Layer 16 of a small transformer language model trained on English Wikipedia (23 layers, counted from 0, width 64).
A neuron's activation on a vector x is GELU(weights . x + bias), where the dot is the dot product.
The model reads these tokens: "150 " "km" "; " "92 " "mi" ") " "at " "4 " "kn" "ots " "(" "7" "." "4 " "km" "/" "h" "; " "4" "." "6 " "mph" ") " "sub" "merg" "ed" ";"

The vector x that enters this layer's MLP at each token. A number n stands for n times 0.062.
0 "150 ": -10 -3 16 1 8 34 -15 -7 -15 -16 4 -37 -10 -15 -8 -5 9 1 -3 -9 -10 0 -5 -3 7 16 6 -11 -25 13 -6 -22 -3 -7 -13 5 8 -4 20 87 -12 -1 0 -14 -5 8 27 -7 3 -7 -16 -3 21 19 -4 -18 0 -5 1 1 1 -3 18 13
1 "km": -1 30 -2 8 22 17 -11 -12 -21 -21 -24 -21 0 -11 -34 -30 6 6 -4 -17 -34 0 36 12 -19 29 28 -9 -19 12 1 11 18 7 4 21 -10 4 1 57 -13 1 8 -44 -11 -15 49 16 4 -15 -35 2 19 16 -27 0 -3 -14 21 5 -14 2 7 -13
2 "; ": -8 -8 16 6 13 13 -16 3 -22 -12 3 -32 -25 -19 0 -8 8 -6 -1 -11 -6 -4 8 -6 3 19 11 -6 -19 -2 -8 -11 -8 -10 -8 4 4 -8 18 93 -10 -6 8 -6 -3 4 31 -7 1 -6 -15 -15 9 12 7 -10 5 1 -4 4 2 8 17 6
3 "92 ": -3 -15 -4 3 39 7 4 4 1 -15 -20 -16 8 -11 -8 -22 11 5 -10 13 -19 -10 -6 -2 -7 28 20 -14 -10 8 3 -24 -7 0 7 26 -50 14 -1 68 2 4 -1 -47 12 19 25 15 -1 -3 -23 -14 -2 -9 -23 -12 -33 -14 38 7 -16 9 23 8
4 "mi": -21 24 -8 24 13 4 10 -12 -1 -54 -36 -23 21 0 3 -33 14 3 -9 -4 -20 -6 23 20 -30 24 30 6 -23 5 -10 30 12 20 -3 27 -25 11 -3 42 4 -15 -14 -33 3 -7 44 17 -8 -30 -10 11 14 -13 -42 -7 -7 -27 -1 3 15 19 14 -1
5 ") ": -13 6 5 -6 24 4 -5 -20 -13 -16 -6 -30 8 -8 12 -13 5 -1 3 -12 2 -6 -1 -12 3 9 17 2 -4 -3 -19 -8 13 -13 -2 5 -3 -11 22 94 -6 -6 6 -21 -2 2 20 -4 3 -9 -31 -12 -5 12 -19 -6 4 -4 -9 -10 6 15 20 13
6 "at ": -10 1 -11 -11 43 -2 -11 -22 -22 -11 3 -28 -4 -12 -19 -7 10 12 3 -12 4 -14 -8 2 5 25 -6 -12 -21 18 -3 -10 6 5 -6 9 -6 -6 17 81 2 2 32 -41 -6 -6 17 13 9 -10 -34 -14 2 -10 9 18 10 -27 20 4 -6 17 0 9
7 "4 ": -2 -25 -4 -1 25 -4 -7 -22 -9 -22 -10 -26 1 -1 15 -7 11 -10 3 16 -49 0 -2 -4 -8 18 24 -2 -8 14 -10 -27 1 0 6 9 -12 4 -14 79 -19 1 3 -33 15 11 23 14 13 -18 -11 2 13 -17 -28 15 -9 -14 19 16 -11 -2 24 0
8 "kn": -21 12 15 7 20 -16 -10 13 16 -37 -26 -27 3 -19 12 -8 11 -5 -4 -12 -20 -33 37 17 6 10 11 -22 -19 -21 -9 7 42 28 -14 27 -24 10 5 40 -17 -9 18 -12 28 -17 51 -1 -10 -17 -39 0 35 -12 -41 0 23 -7 14 -12 -9 14 3 12
9 "ots ": 2 -1 -7 -1 16 -5 -15 -25 10 -25 -3 -8 33 -19 19 -1 -2 9 -9 -12 -29 -22 1 -10 -2 18 0 0 8 3 -37 14 35 -3 4 -1 -9 3 24 74 -19 2 16 -1 35 1 23 -9 -7 -19 -27 -11 -2 -27 -31 -24 8 -9 21 11 -11 6 10 19
10 "(": -9 -14 8 14 11 0 -31 -8 -26 0 -7 -23 -8 -17 -16 -8 4 9 1 -5 -27 -9 7 -14 -27 27 29 -7 -3 -14 -3 0 12 2 9 13 -5 12 16 87 -6 5 19 -11 -16 7 28 -12 3 -4 -17 -7 -6 -20 2 10 18 -21 11 1 2 5 3 4
11 "7": -2 -16 -5 0 20 2 -19 -3 -13 -16 -21 -31 4 -10 20 -11 27 9 -7 -15 -32 -13 1 10 0 18 18 -15 -2 -41 14 -16 4 7 26 30 -10 13 -2 37 -9 14 3 -15 11 20 72 7 10 -27 15 -4 -22 -28 -25 3 -4 -42 51 -5 -8 0 16 -19
12 ".": 0 -27 10 12 5 4 -27 19 14 5 -35 -12 -8 -8 4 -10 14 -5 -23 -27 -35 -20 10 -16 0 5 25 10 -8 -6 -14 10 2 3 21 29 -18 6 7 57 -5 -15 17 -36 6 22 47 7 -8 -19 -5 -6 11 -34 -8 -15 14 -13 43 -35 15 23 18 -3
13 "4 ": -4 -4 -6 11 24 1 -15 11 -25 -5 -40 -10 12 11 6 8 15 21 -20 14 -19 -9 -4 9 0 30 25 20 10 30 -9 1 2 0 30 23 -36 9 0 49 -18 21 -9 -31 30 10 18 -8 -16 -16 14 -12 -14 -25 -43 -22 -31 -38 18 -10 -5 -8 22 -28
14 "km": -25 31 -18 19 20 3 -13 -4 -23 -22 -38 -8 21 -5 -36 -36 13 13 -20 -16 -41 -9 48 11 -23 32 34 14 -2 10 13 27 23 4 15 28 -20 14 -1 22 -11 6 23 -35 -5 -20 35 19 -3 -12 1 -6 6 -7 -29 0 -11 -20 39 -19 -11 15 -1 -26
15 "/": 1 -21 8 28 37 -17 -18 -21 -17 -14 -39 -6 35 5 1 7 15 -16 -18 -3 -35 8 -4 6 -18 11 8 46 8 -6 -14 -14 1 1 24 21 -40 32 30 32 0 13 23 -34 15 7 37 -9 -19 -12 -5 -32 13 -32 -21 9 23 -22 8 -17 -10 12 13 -33
16 "h": -20 -22 -6 10 18 -3 -21 -1 -11 -19 -21 -8 27 -21 -24 -19 17 -9 -26 -7 -43 -21 27 4 -2 12 2 6 24 16 -6 37 0 22 17 46 -26 9 0 14 -11 16 26 3 19 0 86 15 -14 -15 -17 -20 12 3 -23 5 -6 -18 10 -17 -14 10 -4 -10
17 "; ": 25 -11 -4 -1 30 -17 -18 6 -31 12 -10 -23 -4 -18 5 -11 6 -1 -19 -20 -3 -4 13 1 -16 6 14 5 2 -3 -7 -19 2 0 27 11 -17 3 21 80 -9 4 3 17 11 -7 43 -8 -19 2 -12 -26 3 -16 -1 -17 1 -11 9 2 -5 23 13 -16
18 "4": 4 -7 -6 11 36 -8 -15 -16 -12 -17 -20 -14 9 -15 14 -22 23 14 -15 -7 -31 -11 7 17 -19 31 22 -11 9 -8 18 -4 -3 18 15 38 -16 1 -25 31 -2 4 -24 -28 20 15 77 8 -12 -31 9 -2 -22 -17 -16 5 -19 -36 34 -7 -7 12 21 -29
19 ".": 14 -29 3 18 20 5 -3 27 20 1 -32 2 -9 -16 10 -4 13 2 -32 -23 -32 -21 17 -1 -16 -9 19 15 -6 6 -18 2 13 -3 23 25 -18 -18 9 48 -11 -9 -2 -48 15 29 55 8 -7 -14 -18 -11 14 -25 -14 -13 3 -37 26 -12 9 23 21 -22
20 "6 ": 5 2 -1 15 28 -2 0 5 -22 -6 -33 7 16 13 -8 9 10 13 -20 13 -14 3 5 11 -3 34 23 6 12 43 -10 -5 1 3 26 23 -46 14 -16 43 -19 17 -13 -35 27 0 18 1 -20 -6 -8 -10 -22 -23 -55 -28 -35 -6 20 -15 -13 -6 19 -36
21 "mph": -31 27 -27 28 20 0 -10 -2 -17 -25 -33 -2 17 -11 -14 -36 17 -3 -29 4 -43 -25 30 -5 -4 30 23 21 -3 8 1 45 31 13 10 6 -14 3 -6 32 5 28 30 -28 -2 -27 25 10 -18 -4 -9 2 -8 -4 -23 -11 2 -34 45 -16 8 0 10 -14
22 ") ": 1 16 -11 9 19 -15 -14 -27 -13 -15 -13 -20 23 -5 24 -16 7 7 -8 -14 -8 -14 -6 -16 1 -1 11 -16 3 -3 -8 11 9 -8 2 -8 -20 6 17 90 -8 5 22 -6 0 -21 6 -5 8 0 -2 -14 -9 -17 -31 -4 5 16 -5 -7 2 25 24 0
23 "sub": -28 1 -7 -4 -2 -20 10 -14 5 -39 18 -19 20 -38 -14 -32 -17 5 -12 30 1 -17 33 2 -39 40 0 -6 -11 6 0 5 -19 9 8 24 -4 10 19 61 15 -8 12 -3 9 11 32 -19 -1 -9 -35 24 -6 4 17 7 13 -23 2 -6 -6 7 8 -10
24 "merg": 10 11 -15 16 13 21 9 -18 19 -44 16 -25 5 -29 40 -9 -16 7 -7 -3 -14 -11 11 -22 -25 2 12 29 -16 0 16 14 0 -6 -3 23 -14 18 5 42 0 14 16 -17 -9 -13 13 -15 -2 27 -35 7 -11 18 -65 -15 19 -44 54 1 -24 22 2 -7
25 "ed": 17 19 -26 -9 31 12 -1 -42 -7 -54 3 -22 4 -21 -22 -15 -9 -8 3 -16 -15 -10 6 0 0 3 19 14 -25 -4 20 19 18 -9 10 -1 -18 2 12 49 27 4 65 -15 2 2 37 -19 -11 2 -13 2 -19 10 -49 14 15 0 44 -18 0 6 -4 -12
26 ";": 5 -8 15 2 10 -16 -13 -15 -11 -25 5 -14 -10 -22 3 -7 2 4 -5 4 -22 -14 28 -11 -8 12 23 -23 -23 -36 -4 35 1 -9 -4 -5 10 5 20 77 -3 -25 35 -23 5 21 23 -7 -3 -7 -5 -13 -15 27 -20 1 10 2 -3 -12 26 36 10 -32

Each question shows the input weights of one neuron of the MLP. A number n stands for n times 0.0086.

n168 (bias -0.040): 19 -24 45 21 -13 20 54 -30 42 -16 -28 8 -5 -10 5 -45 16 40 8 10 33 -10 6 25 6 8 11 -15 41 15 -25 -35 -29 -20 7 -2 -5 30 -23 -27 33 10 -12 -6 5 -14 -22 -9 -17 12 -4 -14 9 13 30 -18 -1 33 14 47 -3 9 -24 -37
On which token does it fire most, and how strongly? 3 "92 ", at about 0.13

n251 (bias -0.045): -3 0 34 -34 -3 -9 -23 -13 24 27 43 12 -18 -3 -5 19 4 56 -37 17 -4 -36 -1 -6 -4 -3 13 -30 6 -5 12 19 -4 6 35 -15 -3 -14 22 -18 17 -12 -16 -1 -23 10 -12 -18 5 -34 11 -25 -10 11 50 -24 32 -2 1 -18 7 27 45 -37
On which token does it fire most, and how strongly? 26 ";", at about 2.5

n181 (bias -0.020): -58 4 -4 -13 17 20 -12 13 -1 6 -12 4 30 2 -37 8 -34 52 -11 0 -1 -19 5 9 -16 39 2 0 30 -8 9 2 -4 8 26 7 -4 -1 30 11 -10 10 -35 7 10 6 -24 6 20 14 12 2 -7 20 15 15 -22 -9 3 -3 -17 -3 -32 5
On which token does it fire most? 14 "km"

n6 (bias -0.030): 17 -46 -13 10 2 -5 11 15 41 23 11 27 -28 2 -21 -4 -4 34 -36 4 7 -19 4 -72 19 25 -20 -49 10 27 -21 -32 3 3 20 22 7 -26 27 8 -21 1 -16 23 17 0 -23 -25 25 -24 8 4 -7 -28 18 20 3 14 16 18 5 -4 -31 12
Its three highest activations, in order, are on tokens 9 "ots ", 19 ".", 12 "."

n210 (bias -0.033): 30 -25 19 -4 -21 4 41 -3 9 18 42 -2 11 13 -8 16 -20 -44 -9 -4 -16 7 -50 -4 -3 -1 -17 1 11 31 1 -6 -9 -18 6 1 -10 3 -30 14 -14 6 -43 5 -20 10 -9 0 13 38 -5 28 4 -17 11 9 -21 4 -19 43 -33 -7 7 21
On which token does it fire most? 7 "4 "

n187 (bias -0.030): 26 -55 13 22 -12 19 47 4 -4 10 17 17 -7 -1 50 1 -3 10 -18 -59 11 -15 -4 -3 65 -4 -3 28 1 8 -44 4 -28 -24 -15 -13 -15 10 -20 -3 -37 -10 12 21 -9 23 -20 -4 -32 -16 -8 3 -2 -17 -6 8 31 48 12 27 -3 21 -11 -11
On which token does it fire most? 12 "."

n217 (bias -0.026): 21 -21 11 16 42 -2 -11 13 4 48 8 7 23 28 -8 -8 48 -20 -16 18 4 51 -29 51 -2 8 13 -12 10 3 -13 -23 -2 -16 4 8 41 -12 -1 -7 23 -5 -50 14 -8 -2 -29 -19 0 -20 -13 -31 10 -15 -23 -25 -13 13 -2 -24 -30 -22 -15 -6
Its three highest activations, in order, are on tokens 20 "6 ", 13 "4 ", 15 "/"

n39 (bias -0.060): 36 -43 13 52 -9 15 -32 -11 49 36 20 -3 -43 7 12 -32 -14 27 -14 -7 4 15 12 47 -1 4 37 3 -23 -4 23 -48 -6 -1 -16 -37 -30 8 25 -40 10 51 -18 -9 -9 19 0 -36 22 5 2 7 17 -1 7 -4 -21 2 23 6 -31 -8 2 2
On which token does it fire most? 3 "92 "

n25 (bias -0.044): 18 12 -9 -3 -15 49 40 -80 -5 16 23 15 27 29 14 -23 -14 -36 15 -60 2 46 -58 21 37 8 -42 58 6 18 -9 -17 0 -34 -7 -44 -3 29 -8 5 -4 3 15 15 21 12 -21 -17 11 6 7 2 13 -8 21 -23 15 -7 -38 -25 -10 -2 -12 -3
Its two highest activations, in order, are on tokens 15 "/", 25 "ed"

n169 (bias -0.084): -12 -40 9 0 38 0 -39 27 35 70 31 -9 -10 3 6 -2 13 -4 -52 8 19 6 -25 -16 21 41 34 13 50 -5 -17 0 -34 -35 -5 2 -11 13 32 -6 -4 20 -16 -20 -4 44 -24 -15 2 -3 -12 -4 -15 -16 5 -24 -27 13 -8 -31 -4 -20 -4 13
On which token does it fire most, and how strongly? 13 "4 ", at about 2.9

n230 (bias -0.071): 29 -33 7 19 18 6 -32 -19 8 21 15 -16 -7 8 -23 -14 -14 -25 -15 15 -8 -4 -5 -12 6 7 -24 8 -19 2 22 -38 6 -3 35 -43 -15 25 66 -33 -11 0 1 -11 -34 20 -20 27 30 8 -10 22 41 -8 13 0 -3 1 22 29 -7 -7 -3 27
Its three highest activations, in order, are on tokens 15 "/", 6 "at ", 3 "92 "

n96 (bias -0.033): -13 0 21 -33 8 5 4 2 15 0 -12 -22 31 8 25 -2 11 -21 -35 -13 53 28 14 -55 12 23 19 -6 -24 35 -38 -19 20 27 15 6 28 -41 8 -3 -26 -9 -14 -8 -18 -7 -25 23 14 8 25 -50 -7 -27 -26 27 -1 2 7 -18 23 14 -33 24
On which token does it fire most? 5 ") "

n69 (bias -0.064): -46 7 -2 -21 -35 36 -24 6 20 -5 -29 -4 -9 20 -14 27 1 10 -2 -16 -13 34 24 -14 -15 33 5 17 -32 -1 1 -8 19 13 20 -16 20 16 50 -12 -6 30 -18 0 32 -14 2 3 -14 -26 52 -32 -6 -16 1 0 -42 -9 -1 -1 0 -20 7 41
Its three highest activations, in order, are on tokens 13 "4 ", 14 "km", 11 "7"

n154 (bias -0.080): -2 -2 6 37 2 40 -23 -7 -22 56 -14 -23 38 16 -58 0 11 -3 9 -2 -21 24 8 2 -14 -11 20 16 35 -3 9 3 9 -9 46 1 30 7 24 -17 16 22 -17 -8 -12 26 -24 -36 23 0 23 29 -9 21 8 -44 -13 4 -19 -13 16 -40 -23 10
Its three highest activations, in order, are on tokens 13 "4 ", 14 "km", 10 "("

n38 (bias -0.060): 6 -6 13 3 -21 -2 -8 14 -7 21 -18 -4 -24 -10 20 3 5 40 -19 -5 17 37 39 -21 -38 -16 54 -6 -50 7 -2 -6 -13 6 -12 22 15 -17 3 -18 -4 8 -1 47 -42 -11 4 -49 -26 -17 0 -25 36 25 3 11 0 33 -46 36 8 4 31 21
On which token does it fire most? 2 "; "

n57 (bias -0.045): 3 42 28 -8 -17 -15 24 11 24 13 1 -3 -13 15 -9 41 32 4 -40 -4 -28 -15 26 12 22 11 -4 -2 -23 21 8 -18 -28 30 -4 35 3 -17 -10 -29 -30 7 -20 42 10 -4 -2 -19 -37 -15 -14 19 -3 24 -9 31 5 1 8 38 11 -17 17 41
On which token does it fire most? 8 "kn"

n55 (bias -0.073): -7 6 9 28 48 -1 -19 3 -2 -6 13 -8 -12 14 24 24 -30 5 14 -19 27 43 28 8 -5 26 7 -40 -24 2 33 -7 14 -3 -1 -53 32 6 -4 -10 -35 14 7 28 -16 -24 -9 -1 -30 45 -23 -30 27 7 23 12 2 -11 -24 -1 -46 -20 -22 1
On which token does it fire most? 2 "; "

n224 (bias -0.090): 7 0 -4 53 -19 -5 1 31 -23 -9 12 -9 0 22 35 -12 26 -16 4 2 -5 22 -9 0 -28 42 25 -34 -43 23 0 -4 36 22 11 -1 8 -42 12 -9 -24 -2 -66 -7 -23 -32 -10 1 -22 -9 36 8 17 -7 29 2 -17 9 -44 42 34 -45 -4 30
On which token does it fire most, and how strongly? 4 "mi", at about 2.1

n186 (bias -0.035): -13 -2 0 7 11 -4 36 -49 -13 -4 21 -5 26 -13 -10 -6 -56 -12 -4 -31 14 25 2 -2 11 24 -59 -14 -10 15 6 19 -29 -11 25 -16 49 53 -8 -6 -25 15 -21 29 9 3 8 -4 35 18 3 -21 -7 18 -18 -15 3 4 -4 8 -35 -2 -5 -9
Its two highest activations, in order, are on tokens 24 "merg", 23 "sub"

n40 (bias -0.043): -8 -5 13 -14 16 -19 13 -22 -13 20 47 9 -35 20 -21 0 -29 10 1 40 -12 -31 -28 5 21 31 -31 -50 -7 6 -45 -34 10 -6 11 4 40 -38 42 2 17 36 -32 -22 12 -47 -15 0 20 13 -3 -7 16 13 41 39 -18 24 7 23 -4 -8 3 8
On which token does it fire most, and how strongly? 6 "at ", at about 2.7

n236 (bias -0.075): -5 -23 32 26 10 -3 17 9 19 17 12 25 5 26 4 5 30 22 -29 -20 -3 8 25 -4 -18 -6 -2 -19 -7 12 -35 -48 22 -39 34 7 -5 7 2 -17 29 0 -34 1 2 8 2 4 -24 6 -25 -10 36 -28 18 -9 49 18 -16 -18 55 -11 6 17
Its three highest activations, in order, are on tokens 19 ".", 12 ".", 15 "/"

n209 (bias -0.050): 23 -25 11 -21 39 29 27 -24 -39 30 -6 17 -10 11 7 7 -27 -4 21 15 -10 1 -53 29 43 -7 -25 30 64 40 -14 -28 2 -21 32 -69 10 -13 33 1 26 -11 5 -10 3 5 -35 27 1 6 16 -26 6 6 -20 -30 -12 -14 9 9 -2 -2 -19 48
On which token does it fire most? 13 "4 "

n245 (bias -0.023): -46 11 -11 24 9 19 -35 -21 -13 3 -10 22 11 3 -6 -44 12 -7 -1 -16 -17 -11 12 23 -7 0 22 -48 -8 -24 18 -2 38 27 10 0 25 -18 -22 -13 -9 48 -6 13 15 10 -16 24 11 7 14 33 27 -12 31 -29 18 6 -21 43 -11 -6 4 -3
Its two highest activations, in order, are on tokens 21 "mph", 14 "km"

n185 (bias -0.023): -4 1 7 4 -15 51 -7 -5 -1 6 -7 -31 -2 -31 -31 3 21 17 25 -23 -19 -5 8 3 53 10 1 3 19 -15 -18 -9 30 16 40 5 6 -18 -2 -9 5 -18 -40 -22 -14 -40 -11 -2 43 -2 12 -18 -18 27 -10 -5 22 2 20 -11 1 3 35 -5
On which token does it fire most, and how strongly? 1 "km", at about 2.4

n36 (bias -0.069): -12 -54 22 10 60 7 14 3 10 40 -15 5 -16 27 -5 -11 -1 0 -19 15 -6 8 -2 35 8 -6 -9 -11 12 -18 -9 -35 -24 -12 25 4 4 -5 11 -10 4 -2 -50 -8 -19 20 5 58 47 -20 -10 9 10 -25 14 18 -14 10 -22 -7 4 -9 -28 -7
On which token does it fire most, and how strongly? 19 ".", at about 1.7

n253 (bias -0.147): 8 33 -22 -34 11 22 -21 -13 43 -7 18 20 -28 2 -18 -6 26 6 -22 6 37 30 5 0 3 -11 7 -20 7 -9 1 -14 27 -3 5 37 20 -5 22 -18 -15 -9 -22 18 31 7 -7 -21 2 -15 32 -14 -2 -21 7 -31 0 -20 13 -41 -20 27 -7 29
On which token does it fire most? 11 "7"